Layer 7 of a small transformer language model trained on English Wikipedia (12 layers, counted from 0, width 64).
A neuron's activation on a vector x is GELU(weights . x + bias), where the dot is the dot product.

Input weights of the MLP neurons that the questions are about. A number n stands for n times 0.0097.
n8 (bias -0.049): 40 44 -13 20 12 0 10 16 10 -9 -7 -10 -18 -6 30 -13 -1 -12 -9 3 10 -31 -7 9 22 4 15 9 7 0 -5 -35 1 1 -39 -14 -7 -17 -6 -7 11 7 -4 -12 -19 1 -2 29 2 -36 -9 -4 15 51 26 15 4 -6 42 -45 -12 7 -1 18
n16 (bias -0.033): -17 14 13 -8 25 5 17 17 -8 22 -13 8 16 17 9 5 17 -15 -25 1 -6 -7 -15 -9 2 5 4 -19 -47 -16 2 11 -52 3 -14 -19 -21 -32 31 18 13 13 -5 -3 8 -15 4 -4 18 -11 -16 40 -5 -2 20 11 -9 -5 -10 19 4 -6 -17 20
n24 (bias -0.053): 27 -1 28 7 -19 -28 11 -20 -34 -35 -34 -27 -25 30 10 -26 6 18 -2 1 22 -24 -1 19 15 34 24 -13 -20 -8 34 18 -8 18 43 5 39 23 -16 -4 -4 -12 15 -22 18 -1 -12 1 40 -6 -4 4 -2 11 -24 -12 12 -30 -2 -13 -30 5 -16 0
n27 (bias -0.063): -26 -29 11 5 -13 -35 42 -14 14 -5 21 -12 -7 -8 13 9 10 10 -2 -1 1 -20 3 -15 -9 -11 -17 -26 -17 -6 -3 -35 -11 14 14 8 -14 -5 -5 46 12 9 -3 11 5 -2 4 6 28 -7 -20 7 -1 -3 -25 18 -14 -7 24 38 24 -23 14 28
n38 (bias -0.044): 9 5 26 -16 -7 -20 22 0 7 24 -18 21 -5 13 21 -13 0 -6 -15 7 -2 8 2 -3 2 6 -9 13 -8 4 -73 -26 -1 24 -2 -34 3 -2 -6 38 3 -14 9 -25 -14 -2 -7 37 -11 -8 -2 53 1 6 -5 7 -3 -15 -20 -20 -18 31 5 20
n40 (bias -0.023): -29 -16 -2 3 21 7 -23 -2 21 -3 -23 8 -6 30 -11 5 12 -6 6 -1 -9 -28 7 -31 -27 -23 -21 5 11 7 -9 2 3 7 56 -1 18 3 17 14 7 -6 -28 -24 -5 -7 -2 7 20 5 20 11 24 -13 -16 -30 -2 -15 4 -6 -18 17 1 17
n42 (bias -0.057): -46 -14 25 -23 -16 -22 32 13 16 32 3 -8 -29 37 10 -3 -11 17 -5 -21 -25 11 -20 8 36 20 8 25 -21 -31 17 -8 -40 20 -9 46 15 20 -18 22 23 22 -21 5 36 -8 11 -24 55 27 -20 -28 4 -28 -13 8 -4 -10 16 0 3 -18 21 -10
n53 (bias -0.055): -14 12 16 11 -24 -10 -29 -22 13 27 -1 4 -16 -11 -3 -24 -3 15 -14 -14 25 14 18 -6 -2 -10 16 -31 -16 50 -5 7 15 46 4 32 -27 1 10 11 2 -24 11 30 -4 -34 14 -35 26 3 -25 46 20 3 2 -4 15 32 -4 -11 -34 -3 -4 41
n72 (bias -0.035): -23 20 29 8 -28 3 0 -7 29 -17 -49 8 7 26 -8 -10 -16 36 -10 -12 33 1 -7 16 7 1 2 -5 -9 -1 2 14 -1 19 41 7 -7 -35 -50 14 -5 25 20 4 0 -21 2 -14 37 -38 -21 -19 2 6 11 52 -29 -8 40 -1 -24 -1 13 -3
n73 (bias -0.065): 9 43 -9 37 7 -17 -4 -19 -7 19 -6 4 -19 4 3 -6 -27 21 -11 -10 18 16 -8 -2 32 -28 3 -27 -1 -4 -25 -8 2 29 17 -15 26 9 16 -18 -15 12 -24 10 38 -5 -12 1 21 2 -16 -29 50 -8 -5 -13 7 -7 -22 -30 6 -22 17 9
n94 (bias -0.046): -5 5 12 5 30 22 -12 -22 3 5 -9 -15 -52 19 28 29 7 -21 1 -2 -9 21 -5 -29 33 10 -12 33 -35 -27 -1 -11 -7 -26 -6 -7 3 1 -4 18 0 3 -4 -46 9 -28 5 31 11 -4 -8 -20 -4 13 8 -16 1 10 25 -25 10 -21 2 -1
n101 (bias -0.032): -2 23 -4 -27 -12 7 -13 17 -10 6 14 5 -1 -1 -22 -14 -16 28 -40 15 8 -9 11 -27 -2 0 22 -29 -10 -10 -3 -5 14 32 30 12 15 -14 -12 -2 -3 3 18 4 13 15 -6 8 17 -37 4 13 20 -3 -13 -19 -19 -16 31 -36 -40 -7 -3 53
n109 (bias -0.082): 15 18 11 33 5 26 30 -15 5 -3 8 -6 -9 -22 18 7 1 -21 -1 -4 -17 9 13 -7 6 5 -22 7 -2 -33 -16 -9 -6 -16 13 -14 58 -25 -10 49 9 4 1 0 14 -16 -37 -20 -4 -57 -3 -20 -2 38 -8 27 -25 -10 -5 -29 14 19 29 21
n114 (bias -0.083): -50 -14 18 -8 -64 -7 -16 -18 29 -8 10 -30 -5 5 44 31 -9 -2 -12 -7 4 -44 2 -24 5 18 8 -9 -7 5 15 31 6 48 44 30 5 19 8 28 5 -26 38 -8 -2 -26 37 -33 21 -9 -4 17 -2 8 -21 38 -26 -34 -23 -25 -12 26 -16 10
n119 (bias -0.047): -30 -9 23 5 0 11 -23 -40 17 -1 -9 -10 34 -18 23 2 -34 -18 0 -19 50 25 30 -1 -9 -16 -13 58 2 -16 -25 3 17 12 -11 -12 11 -15 -41 -1 24 -11 20 3 -5 -36 -27 -8 -1 5 17 4 11 48 13 8 22 20 10 -13 3 -15 20 9
n144 (bias -0.062): 2 8 10 -7 -6 -5 3 -25 -14 -9 23 -1 -13 -1 24 -10 7 0 -4 0 -5 -6 30 -25 -29 0 -11 12 21 45 -31 -43 21 4 6 -14 -8 -14 -28 25 20 21 32 3 -4 2 19 1 12 -27 -18 6 -4 19 -6 -30 -13 -25 5 -22 37 -5 -17 26
n148 (bias -0.040): -8 -19 25 -7 3 8 2 -16 4 7 -20 24 9 15 27 -3 0 -5 3 -23 -9 16 18 -5 16 4 -15 61 6 10 -19 -39 -46 -5 0 -6 7 5 -37 11 25 -14 -23 30 -6 -28 -9 3 10 -17 -28 4 3 19 -26 -28 51 -12 15 3 25 16 15 10
n153 (bias -0.015): 19 55 24 17 20 -17 12 1 -13 43 21 -15 -21 12 31 5 29 -41 12 -22 19 -19 -21 -7 -5 23 -12 -8 -11 -45 6 13 -30 -15 -17 14 -14 -12 19 -22 7 -4 8 -11 -6 -12 -24 -5 10 7 12 5 -21 -15 17 4 -7 -49 21 -14 -8 5 16 3
n158 (bias -0.051): -1 30 37 12 6 -2 -11 -28 10 5 12 3 -11 -21 -4 -3 1 12 -10 -21 10 10 13 15 -2 8 13 -4 -38 11 -13 -33 -28 22 21 20 -28 12 -13 -18 24 -14 2 6 -23 -34 22 16 31 24 -40 -15 6 11 17 23 42 8 6 -15 -1 -24 9 37
n169 (bias -0.073): 5 -6 8 18 4 18 17 -29 2 17 3 0 -8 21 20 -7 13 -20 -6 -12 33 -59 11 18 8 39 -10 -9 2 -3 -19 32 -27 10 -9 18 31 42 -1 16 -11 -39 -11 7 -5 -47 -19 13 16 -2 -15 25 -25 -22 -51 -11 15 -3 -7 15 -19 2 90 7
n183 (bias -0.053): 4 17 31 13 -11 3 17 -19 29 9 13 29 -43 -1 38 -3 11 -12 -7 -16 -8 -44 -12 2 -1 1 -17 13 -25 1 2 -12 -19 15 -28 -29 6 17 -20 -2 4 -40 9 -10 5 -4 -15 11 9 4 2 6 -27 -5 -9 22 30 0 -22 21 0 23 19 3
n186 (bias -0.060): -13 -6 -14 -11 -28 11 -27 12 0 1 2 -14 24 40 24 17 -31 28 -5 -3 -18 -21 3 0 27 1 34 2 -7 15 -6 32 20 1 -3 7 6 31 8 2 2 3 -30 -6 11 -9 -4 27 -3 -20 -25 -1 22 13 -17 -17 -12 -64 8 -31 10 -20 2 21
n201 (bias -0.078): 12 -15 -17 1 27 64 -30 17 -17 8 -14 14 -19 8 -21 -16 11 -10 -18 -7 16 -7 10 -25 36 -10 21 -15 1 -24 -36 16 -23 25 4 4 30 -19 3 -19 19 0 -9 -10 11 8 -9 31 -13 -18 -30 -10 17 25 14 0 3 -27 30 -18 1 37 8 23
n205 (bias -0.055): -36 -4 19 14 -28 16 5 -24 14 36 10 -30 10 -10 15 -21 27 13 -9 -11 10 -18 22 5 -7 -10 16 23 -16 13 20 -22 -20 15 7 10 -18 20 -27 -4 7 -19 3 15 -19 -18 -12 1 18 1 0 16 -14 3 -12 6 13 8 3 -4 -23 3 -11 5
n214 (bias -0.045): -16 0 10 -6 13 -17 -23 -28 9 40 11 -22 2 5 -8 -22 22 -21 -13 -5 18 -2 -6 9 19 -2 25 -30 17 1 -37 23 -10 23 -2 -16 -7 5 -4 2 1 48 -14 -5 53 -12 -3 -2 2 13 -25 7 16 17 13 -18 35 11 21 -17 -2 -26 4 -5
n239 (bias -0.034): -29 0 5 -33 -42 -3 19 8 17 -2 28 -1 0 21 11 14 -8 -28 -31 19 -23 -40 -2 9 -15 0 21 -22 -27 -14 -11 34 6 29 26 31 -4 24 -30 11 -3 -27 6 9 10 -17 15 -6 24 -9 -7 16 -2 -25 -20 9 -16 -18 -26 -5 -18 30 22 25
n245 (bias -0.032): -8 -14 18 -7 -32 -22 6 21 -4 25 -3 -8 9 28 11 -11 -12 -3 -13 1 -5 -43 47 2 7 -31 -14 -36 0 -2 -1 28 -45 -3 26 5 8 22 5 2 3 14 8 21 -3 -7 16 -24 -1 1 -33 -7 27 -9 19 0 -2 -30 -7 -10 6 -11 6 28
n249 (bias -0.060): -42 7 18 -6 10 -3 22 0 28 1 28 -17 -1 28 9 28 -42 -50 5 8 19 -33 8 -33 12 8 -14 -1 -13 28 1 -13 -15 22 3 -11 6 3 -29 8 10 -19 -4 -8 18 -21 20 5 7 -1 -2 -5 14 -26 -15 -6 -29 4 2 30 -7 6 -5 1
n253 (bias -0.013): 15 -1 18 3 17 26 -7 -11 -29 -5 -6 17 -5 17 9 -14 6 -7 -12 -13 1 -2 -14 -23 -30 4 -26 35 21 -7 7 -32 -38 19 -5 -3 -12 14 22 -18 23 36 5 2 -7 -16 -32 -2 2 -32 20 1 12 17 2 -35 39 18 7 -24 16 28 27 7
n268 (bias 0.038): -4 16 6 -9 -16 8 21 9 -15 7 6 -2 23 -16 -13 10 30 19 -94 30 3 -5 -12 11 -23 -15 0 0 17 -17 -37 11 5 0 -4 -7 -23 -6 -9 -6 18 24 5 7 5 2 3 17 2 -18 -8 20 10 -18 -23 -6 3 4 -16 -3 12 -17 -1 35
n269 (bias -0.052): -5 -3 12 -1 6 -3 -4 8 -3 36 -12 -22 -2 21 10 -39 16 14 -46 -2 -5 1 34 -9 29 -8 -17 -10 5 -23 -48 9 -20 -5 2 -10 38 3 5 15 21 -21 -37 -10 37 9 0 35 -24 -23 19 -6 44 -4 -11 -45 9 -23 14 3 -12 -8 -11 22
n309 (bias -0.060): 8 11 18 1 -10 -12 8 -14 27 44 -40 -5 -4 29 35 32 -6 -19 12 -6 11 -8 36 -34 -13 25 -17 -12 -21 30 -31 -44 -9 30 19 6 6 1 -5 30 28 -15 7 -4 -14 -12 -22 14 4 -35 13 -20 14 -20 6 -2 7 8 -18 -9 12 11 7 1

Each question shows a token from some text and the vector x that enters the MLP there. A number n stands for n times 0.069.

"end": 12 -19 -6 -39 26 0 -22 9 -23 10 -11 1 -7 -5 -34 -30 8 47 18 27 -4 7 -3 11 -12 -2 -7 4 13 -18 -13 -6 35 5 -25 0 -7 -9 7 8 10 26 -17 -8 5 34 6 26 -4 -8 16 21 36 -15 -13 -11 4 -1 -21 -8 -3 -13 -6 -20
Which three neurons fire most, strongest first? n269, n268, n101

"H": -10 -1 0 0 -5 17 -16 -10 -10 4 5 -14 7 -9 -22 27 3 -22 31 63 13 1 -7 2 -14 1 -20 -12 -10 -7 11 -7 21 13 -7 -16 2 -12 1 -1 -8 8 4 -13 -13 22 17 9 2 -13 -4 1 1 15 -6 13 -4 31 -16 3 2 -11 -5 -47
The two highest activations, in order: n249, n94

"| ": -5 -7 8 -5 17 -6 -10 -2 -1 5 5 -2 2 -9 -5 -12 0 -9 70 11 13 -4 3 16 -2 -8 -13 -2 -19 5 8 -8 2 6 -12 -9 -5 -11 -1 -8 4 5 6 -3 -16 10 10 0 -7 1 0 8 -13 4 -18 -7 -5 8 5 -6 5 2 -3 -23
The two highest activations, in order: n119, n249

"000": -14 3 2 -8 18 -7 -6 8 -6 2 13 13 41 -7 -11 2 29 21 35 25 -20 19 13 20 -25 -43 -15 -4 -8 -14 13 4 -6 6 1 -20 3 8 16 -6 -11 4 -7 13 -24 -5 12 -27 -11 3 -8 27 -2 -14 -20 -5 1 11 -8 -2 5 1 -24 -28
Which of these neurons fires most? n16

"e ": 3 -4 -18 -11 -3 12 -20 9 4 -2 6 -6 -2 23 -19 -7 -3 12 44 18 0 -3 -16 -9 9 16 -2 3 -11 -14 15 -3 14 -1 -9 2 -9 13 6 10 -30 7 -4 10 -2 23 10 4 -6 -12 15 -7 -29 -2 -13 9 13 0 -7 14 2 7 -5 -66
Which of these neurons fires most? n42

"Carl": 6 10 -19 -27 5 24 -16 -4 6 12 8 -2 -13 -3 11 -9 0 7 25 33 1 14 10 33 -24 -9 -9 -12 -4 -22 11 -17 -2 4 -17 -26 -18 7 -14 7 -17 -14 12 5 -29 14 41 -11 -14 25 11 -16 13 7 -17 4 20 23 -31 8 15 -16 -4 -11
Which of these neurons fires most? n158

": ": -18 11 5 -8 13 3 0 -8 -12 24 -4 -18 3 -16 -3 -15 18 4 55 8 5 -6 -11 16 7 -9 -9 5 -8 -12 21 -4 6 20 -10 -8 -3 -6 4 -6 -15 13 -6 12 -5 9 -2 -3 9 -21 -2 3 13 1 -13 1 -5 -7 -3 0 4 0 11 -54
The most active neuron and its activation: n153, at about 1.5

"Min": 14 10 -25 4 5 8 -16 2 10 -11 27 -10 20 -18 -25 -16 4 -10 30 57 3 -1 4 -2 -30 -15 -20 -14 -4 -16 4 3 -12 1 -10 -5 13 8 4 -9 3 -4 11 -6 -21 30 42 9 1 -3 3 -3 8 6 -18 15 1 11 -20 10 -9 -14 -13 -20
Which of these neurons fires most? n268

"Rod": 2 6 -2 -24 -23 4 -7 -5 -6 20 11 5 5 11 -33 -9 -10 2 27 36 28 10 9 6 3 1 -11 -5 -1 -10 1 -13 -2 -11 -23 -14 -1 -4 -8 11 -12 -1 25 8 -32 29 22 -12 -7 18 -17 -8 17 5 -15 -14 13 54 -9 -2 10 7 -44 -24
The two highest activations, in order: n53, n144

"sal": 8 12 -13 -10 17 11 17 2 -7 8 -18 12 7 -1 -1 -15 11 23 25 47 -4 34 -7 10 -8 -10 -20 -1 10 -18 13 -17 0 -13 -16 -32 6 1 -17 -23 -28 -1 -1 4 -16 25 13 15 -14 12 -7 -8 7 5 -5 9 26 -3 -4 -1 7 -7 -11 -48
The two highest activations, in order: n8, n73

"is ": -17 -4 -9 1 15 9 0 -6 -17 2 4 0 12 20 -10 -30 1 -25 39 10 21 24 -2 18 17 2 -19 -2 -4 24 11 1 9 0 -26 -3 -1 -11 0 -9 -14 11 -3 2 -14 4 11 15 6 -11 -4 3 2 20 -16 1 -13 -12 4 15 8 -2 -3 -68
Which of these neurons fires most? n249

"en": 11 16 -14 10 42 11 -22 -8 -23 17 4 7 8 -12 6 -33 6 -23 20 49 -16 24 -22 8 -2 -6 -6 -11 4 6 -7 5 18 -6 -31 -25 -14 -8 14 -15 5 -5 -8 -9 -29 16 -11 -4 24 2 17 13 28 -1 -6 4 11 -8 -17 4 18 -6 -8 -30
Which of these neurons fires most? n153

"which ": -14 -5 -2 -6 19 27 7 16 -1 -3 -3 -7 14 -18 15 -4 -13 8 48 -8 -7 15 3 23 -1 -1 -24 12 7 -12 11 6 21 2 -15 -3 -24 -4 -30 7 -7 -15 -16 0 0 2 -3 -13 -9 0 10 -5 11 4 14 -11 -8 -14 -18 19 16 9 -6 -48
The two highest activations, in order: n119, n148

"ment": 1 -6 -1 -11 20 3 -3 11 2 12 -9 8 -2 -4 -30 -36 22 25 16 39 13 12 0 -5 -5 -16 -6 0 -13 -28 -3 -6 6 3 -20 -26 -6 -7 4 4 -8 29 6 21 4 43 16 -7 1 -9 18 -5 11 3 -7 2 8 -17 -5 4 6 -24 -3 -59
The most active neuron and its activation: n214, at about 1.2

"af": 16 -9 -10 -11 3 -6 -16 27 -24 21 11 2 -2 10 -13 -9 5 3 21 53 -2 -27 7 34 -20 -1 -8 -5 16 7 0 -7 19 -11 12 -14 -7 1 -4 -26 -9 12 1 14 -34 15 39 -12 3 5 -16 -2 11 -13 0 -27 0 -18 -8 2 3 -14 14 -29
The most active neuron and its activation: n245, at about 2.7

"with ": -6 11 -8 -21 21 10 4 -4 -18 3 -2 -2 12 22 -4 -9 -9 -4 54 0 9 -3 -23 -4 3 4 -10 8 -1 -5 19 0 0 2 -9 -8 -2 -14 11 -7 -21 7 -3 9 11 12 -1 -2 -4 -13 7 0 20 -5 -4 -16 6 10 -4 -3 9 8 7 -67
Which of these neurons fires most? n253

"1": -15 -12 6 -13 24 -2 1 -1 -33 -5 9 -2 29 -1 -12 -4 28 27 41 35 -10 0 0 3 -12 -13 -29 -11 1 -21 16 12 3 3 -8 -12 -3 7 25 -15 -14 16 0 7 -17 -12 7 -23 11 3 -8 6 -11 -11 -18 9 -4 20 6 -13 29 -9 -26 -15
Which of these neurons fires most? n16

"Ben": 6 10 -22 -26 6 13 -13 -8 -19 6 19 9 8 7 16 8 -4 0 19 50 15 -4 -20 14 -25 1 -8 -20 7 -1 2 -8 0 -1 -14 -13 -21 0 -4 -24 -34 8 19 -10 -41 15 26 8 4 5 3 -11 21 -4 1 10 13 21 -43 26 -18 18 -8 -3
Which three neurons fire most, strongest first? n268, n239, n183

"==": -25 16 7 11 7 -7 -1 -6 -13 8 -13 -7 10 -26 -4 -31 16 -5 32 0 -6 -8 -18 16 -9 5 8 -6 11 -24 30 -21 -1 10 2 -1 -14 3 0 -26 -9 23 -16 16 -43 27 7 6 20 -3 5 23 -6 -10 13 -4 6 0 12 1 11 2 23 -48
The most active neuron and its activation: n153, at about 2.6

"om": 17 5 -16 -42 -28 -1 -14 -17 -9 19 0 12 21 11 -27 -10 15 10 22 48 -5 2 -15 0 -15 11 11 13 15 -19 20 -24 25 -8 1 -15 5 -11 -11 6 -6 21 13 0 -22 22 14 1 6 -8 0 7 -20 -4 -18 -10 0 5 -8 -4 28 -23 -1 -31
Which of these neurons fires most? n144

"at ": -1 -23 -5 -6 10 -1 -10 14 9 3 -3 -14 16 13 -2 -9 11 -3 49 9 -5 -2 5 14 14 5 -14 -7 -5 -25 13 -3 20 -16 8 -1 11 0 -1 -10 -17 20 -8 16 -17 13 27 3 -10 -8 -10 2 6 -25 -16 3 -11 -4 7 20 -1 -3 -8 -57
Which of these neurons fires most? n42

"on ": 12 2 -9 -13 -36 -11 6 10 11 -2 8 0 5 12 -17 10 5 5 47 11 -15 1 -22 9 15 7 -8 -11 -4 2 38 -1 27 -10 1 9 -4 2 11 -9 -25 5 3 -7 -22 5 24 -12 2 -12 -1 -5 -9 -22 -1 12 -15 5 5 1 4 3 -9 -53
The two highest activations, in order: n114, n72

"ves ": -5 -15 -18 -2 23 19 9 8 -5 -1 -4 8 -7 14 2 -1 -1 -26 51 16 4 15 6 18 15 11 -15 -4 -11 -4 4 -1 1 -5 -4 -11 3 -5 4 -4 -24 7 -11 -5 -20 14 5 -1 3 3 -6 -13 15 -5 3 -5 -4 -14 5 18 3 -6 0 -64
The two highest activations, in order: n94, n249

"V": -6 -11 -14 -23 -17 -7 -8 -2 19 -18 8 -16 16 -3 -24 14 6 7 32 50 -18 3 -5 14 -41 2 -20 -12 7 -8 11 -3 14 3 -11 2 19 6 8 11 -12 -3 13 7 -21 22 38 12 -12 -2 -1 2 -7 2 -25 24 -17 18 -26 -8 8 3 -9 -20
The most active neuron and its activation: n114, at about 2.4